Layer 6 of a small transformer language model trained on English Wikipedia (13 layers, counted from 0, width 128).
Take only the direct path to the model's output, skipping the later layers: a vector added to the residual stream pushes a token's score in proportion to its dot product with that token's output vector.

Output vectors of the tokens that the questions are about. A number n stands for (n - 500) times 0.0044.
"hel": 858 547 679 500 418 523 329 530 618 232 521 467 356 448 546 415 451 252 543 415 466 492 303 244 564 535 830 652 550 594 561 623 727 579 742 766 719 568 222 755 455 573 575 400 522 441 644 462 400 333 323 263 635 297 500 745 419 618 609 324 340 432 573 420 540 573 303 402 632 500 329 308 465 471 473 519 671 270 556 657 297 449 492 713 685 651 588 484 623 500 636 691 423 600 136 379 588 495 821 531 442 615 460 589 589 399 594 656 423 932 549 585 208 409 419 436 600 237 329 480 612 274 374 424 677 483 467 472
"ration": 704 412 491 500 687 510 27 612 564 555 671 510 573 370 620 670 272 241 470 679 379 444 633 268 209 124 651 522 485 388 368 495 541 742 41 707 663 446 525 568 814 554 285 425 247 578 247 477 599 453 458 427 323 393 682 472 386 505 451 419 380 756 622 317 786 439 416 621 649 436 267 559 593 574 524 520 674 606 600 383 349 493 482 379 544 579 839 522 500 607 522 669 311 545 652 491 365 550 733 610 529 509 604 301 806 653 407 500 615 619 540 413 572 795 427 259 685 230 440 473 439 299 481 459 495 536 745 207
"gin": 575 729 589 494 766 638 589 654 495 409 545 321 319 367 797 606 745 608 671 461 193 642 559 511 106 259 415 669 679 433 464 438 602 697 363 721 522 370 329 629 466 533 279 743 338 230 558 711 768 372 592 288 549 652 610 858 375 651 635 470 524 285 343 425 631 317 719 655 609 518 524 559 689 296 612 382 638 712 828 486 590 929 253 272 376 505 351 327 550 574 778 680 432 327 352 549 654 275 605 658 574 583 562 460 390 222 244 597 869 266 548 595 317 895 766 284 258 520 439 247 482 543 366 414 520 395 654 61
"pis": 788 283 710 473 652 729 377 472 640 120 752 433 584 548 566 593 571 523 504 693 473 399 505 669 720 457 141 422 525 800 346 594 636 568 277 555 696 425 602 546 608 822 427 620 374 440 703 458 702 346 429 420 689 500 338 582 460 660 540 152 257 407 462 560 548 563 604 541 645 560 303 413 770 361 713 760 585 196 504 372 402 570 401 570 575 159 711 647 230 568 527 376 652 730 677 509 445 643 509 720 368 577 725 328 449 789 374 487 673 500 509 541 629 429 465 670 326 272 406 314 724 340 242 425 798 384 560 171
"  ": 682 393 455 426 359 686 536 522 458 415 601 307 546 403 519 635 557 417 676 362 410 590 702 531 546 441 564 386 748 547 409 651 680 566 315 630 473 599 628 472 462 672 369 493 275 577 459 493 556 74 378 564 298 545 521 679 659 732 549 538 483 673 435 349 478 381 527 582 602 521 578 490 328 385 406 441 454 489 393 366 570 553 449 313 480 367 521 551 709 686 363 731 334 542 331 531 402 585 821 529 289 582 410 239 440 574 442 464 500 339 415 539 455 608 429 360 556 447 546 541 746 594 522 574 705 620 476 250
"ut": 585 254 341 643 421 430 344 486 534 287 177 292 514 417 709 443 547 472 471 528 427 630 370 221 379 493 394 356 382 465 351 500 513 607 553 399 553 318 635 685 462 550 469 554 485 609 370 451 253 388 478 279 695 327 507 467 381 436 655 496 466 644 524 370 496 602 531 403 581 409 456 663 643 209 515 421 348 493 383 470 447 548 568 496 550 554 632 385 571 428 401 464 283 517 695 244 677 272 461 454 675 271 430 514 409 406 415 477 390 542 636 531 420 277 650 587 510 278 504 612 572 389 453 521 443 223 556 457
"ton": 819 668 359 610 812 525 347 450 514 532 301 425 882 538 697 554 380 478 488 419 407 657 461 426 519 791 541 435 485 450 695 651 792 474 352 708 825 229 377 309 409 466 421 750 650 374 304 630 460 409 724 567 748 699 531 686 258 529 476 612 504 361 697 558 416 328 500 535 570 148 206 602 574 427 629 445 606 410 577 530 172 931 357 285 432 613 651 629 293 540 565 459 465 287 252 209 478 352 868 433 504 687 313 571 697 418 457 429 595 617 487 525 460 684 486 712 394 460 400 241 651 431 528 302 596 253 478 614

Each question shows what one neuron of this layer's MLP adds at an activation of 1. A number n stands for (n - 500) times 0.002.

n308: 484 540 470 526 476 444 721 395 337 328 554 523 531 485 452 488 560 439 445 528 456 447 472 483 482 382 418 521 589 423 424 596 480 426 472 575 531 527 253 467 522 542 551 540 482 338 416 505 569 430 305 261 478 652 637 553 473 415 554 438 460 519 355 518 538 541 530 627 298 676 456 500 544 434 412 557 377 505 520 497 619 438 515 522 528 488 559 613 432 507 470 533 500 495 447 510 679 561 483 622 426 527 588 444 630 636 458 527 507 429 585 503 540 453 424 615 471 558 467 360 490 462 464 354 567 379 558 571
Pushed up most: "pis"

n64: 500 510 501 490 531 485 510 510 484 519 496 520 524 479 499 502 477 511 499 531 514 511 479 488 508 482 476 472 508 520 462 481 531 481 514 479 473 513 519 502 512 485 470 494 504 510 536 523 477 523 501 497 491 525 498 502 529 516 460 499 482 490 491 492 483 498 475 547 518 493 484 484 521 489 490 480 485 529 493 498 474 496 539 504 472 514 508 499 503 507 503 471 476 511 507 511 507 492 465 484 503 488 511 475 526 489 523 522 525 502 498 523 514 515 474 480 489 487 510 472 473 489 498 509 512 474 496 498
Pushed up most: "ration"

n733: 568 409 534 540 596 394 625 382 497 506 545 620 511 558 396 380 483 564 335 488 421 318 509 531 603 315 546 622 429 622 500 385 500 494 494 491 432 642 509 488 483 589 705 535 520 645 674 506 327 383 584 559 554 330 345 548 602 652 607 509 801 428 436 658 454 433 529 477 411 557 500 489 580 432 435 348 634 531 418 681 488 436 486 463 497 449 553 374 568 497 385 354 542 503 401 564 339 484 457 396 497 449 506 497 668 497 428 449 578 373 527 427 534 374 403 414 438 579 597 461 573 462 423 311 463 216 553 561
Pushed down most: "ration"

n569: 245 336 325 668 607 527 482 520 544 661 491 479 539 539 659 471 324 682 500 340 497 372 637 557 636 552 506 385 663 660 542 535 572 467 458 430 585 535 462 589 477 465 520 385 566 684 401 468 514 366 597 508 454 279 454 474 410 485 415 594 547 418 540 405 388 580 538 304 590 444 442 567 576 322 609 657 394 477 548 491 792 612 421 390 617 514 449 597 428 570 438 494 449 376 569 381 541 603 624 570 465 423 494 599 550 595 562 549 494 311 442 604 532 326 503 389 577 613 542 454 589 600 440 483 416 576 354 391
Which three tokens does it push up most, strongest first? "  ", "ut", "ton"

n857: 604 455 629 335 540 647 524 474 448 576 390 407 466 363 553 454 263 393 653 524 560 494 566 353 593 485 431 500 467 618 679 587 497 518 494 538 461 546 387 385 520 488 417 311 485 454 575 488 538 602 364 527 358 412 473 372 526 536 554 459 500 444 506 470 468 457 459 586 482 450 425 704 331 566 425 369 355 549 389 457 658 532 488 558 556 569 623 446 600 349 491 429 573 367 808 492 685 522 473 506 456 400 293 482 335 533 524 615 559 410 658 485 471 540 367 526 434 586 455 631 642 411 331 750 366 461 406 568
Pushed up most: "ut"

n463: 558 423 427 294 606 474 655 242 667 438 456 607 558 477 605 428 395 464 168 657 596 447 448 454 466 513 655 632 440 477 439 383 425 206 474 483 687 600 612 439 531 792 553 603 678 330 490 503 541 432 281 503 557 572 612 695 563 264 572 484 478 463 651 529 481 497 500 438 547 551 597 465 399 509 625 503 473 569 373 507 312 583 433 528 494 556 356 478 370 421 545 735 491 697 469 512 576 533 420 621 538 546 497 542 462 471 510 419 608 513 527 439 421 533 469 506 627 336 342 457 527 443 762 576 487 591 453 530
Which three tokens does it push up most, strongest first? "hel", "ton", "pis"

n824: 489 601 582 380 432 571 477 540 308 378 533 539 461 482 405 551 564 419 598 487 365 570 474 638 454 538 402 500 551 479 534 393 475 442 477 614 452 528 434 603 488 439 540 329 471 648 634 574 562 580 483 576 535 533 348 537 518 452 352 436 611 727 324 495 580 400 405 520 333 503 543 538 513 530 374 584 449 568 510 411 487 569 587 609 444 535 426 460 549 345 292 484 525 439 478 468 538 388 559 446 439 458 606 326 356 578 392 422 559 589 449 328 411 449 437 532 540 365 602 516 497 505 326 449 571 439 395 522
Pushed down most: "ton"

n54: 459 442 608 780 475 640 709 687 530 487 678 691 552 494 655 554 478 342 669 716 606 630 561 583 493 607 473 595 270 270 464 465 556 735 464 559 566 444 646 503 525 678 444 474 345 583 562 506 430 494 515 700 491 469 500 571 528 385 625 570 599 653 466 542 500 550 500 569 586 582 681 494 601 587 331 661 379 575 481 490 292 455 535 356 503 395 500 793 361 500 484 487 374 628 568 531 462 458 468 398 535 497 494 510 459 516 513 350 599 445 746 506 516 417 444 558 420 490 468 513 517 515 444 629 636 576 264 466
Pushed up most: "pis"

n254: 453 302 406 293 630 542 647 426 491 656 590 346 430 662 577 360 579 657 462 481 595 436 644 257 520 506 563 614 412 331 287 397 522 545 327 330 438 543 685 335 321 569 546 452 631 319 561 509 546 601 527 488 429 612 761 417 637 357 568 686 374 397 497 551 430 255 547 633 434 522 463 503 509 586 466 544 476 544 535 358 578 680 431 429 473 552 577 323 467 575 673 503 488 379 507 473 513 604 481 547 313 411 506 613 592 526 434 438 494 477 473 426 441 631 320 616 491 478 478 454 500 488 490 616 416 356 644 563
Pushed up most: "gin"

n651: 530 497 503 553 456 367 371 598 469 566 380 435 431 629 415 602 492 537 419 583 554 352 576 545 512 418 385 574 549 549 394 511 503 599 531 734 526 470 610 447 463 378 441 656 475 628 364 503 265 435 463 559 634 539 701 449 440 320 449 425 447 457 474 393 517 516 308 476 694 572 595 374 442 657 416 561 497 511 390 407 345 458 647 644 505 438 543 503 508 483 644 618 388 541 515 644 547 495 522 472 505 662 562 406 575 725 533 560 403 506 466 489 508 480 456 487 540 424 393 572 532 555 577 618 588 630 668 688
Which two tokens does it push up most, strongest first? "ration", "hel"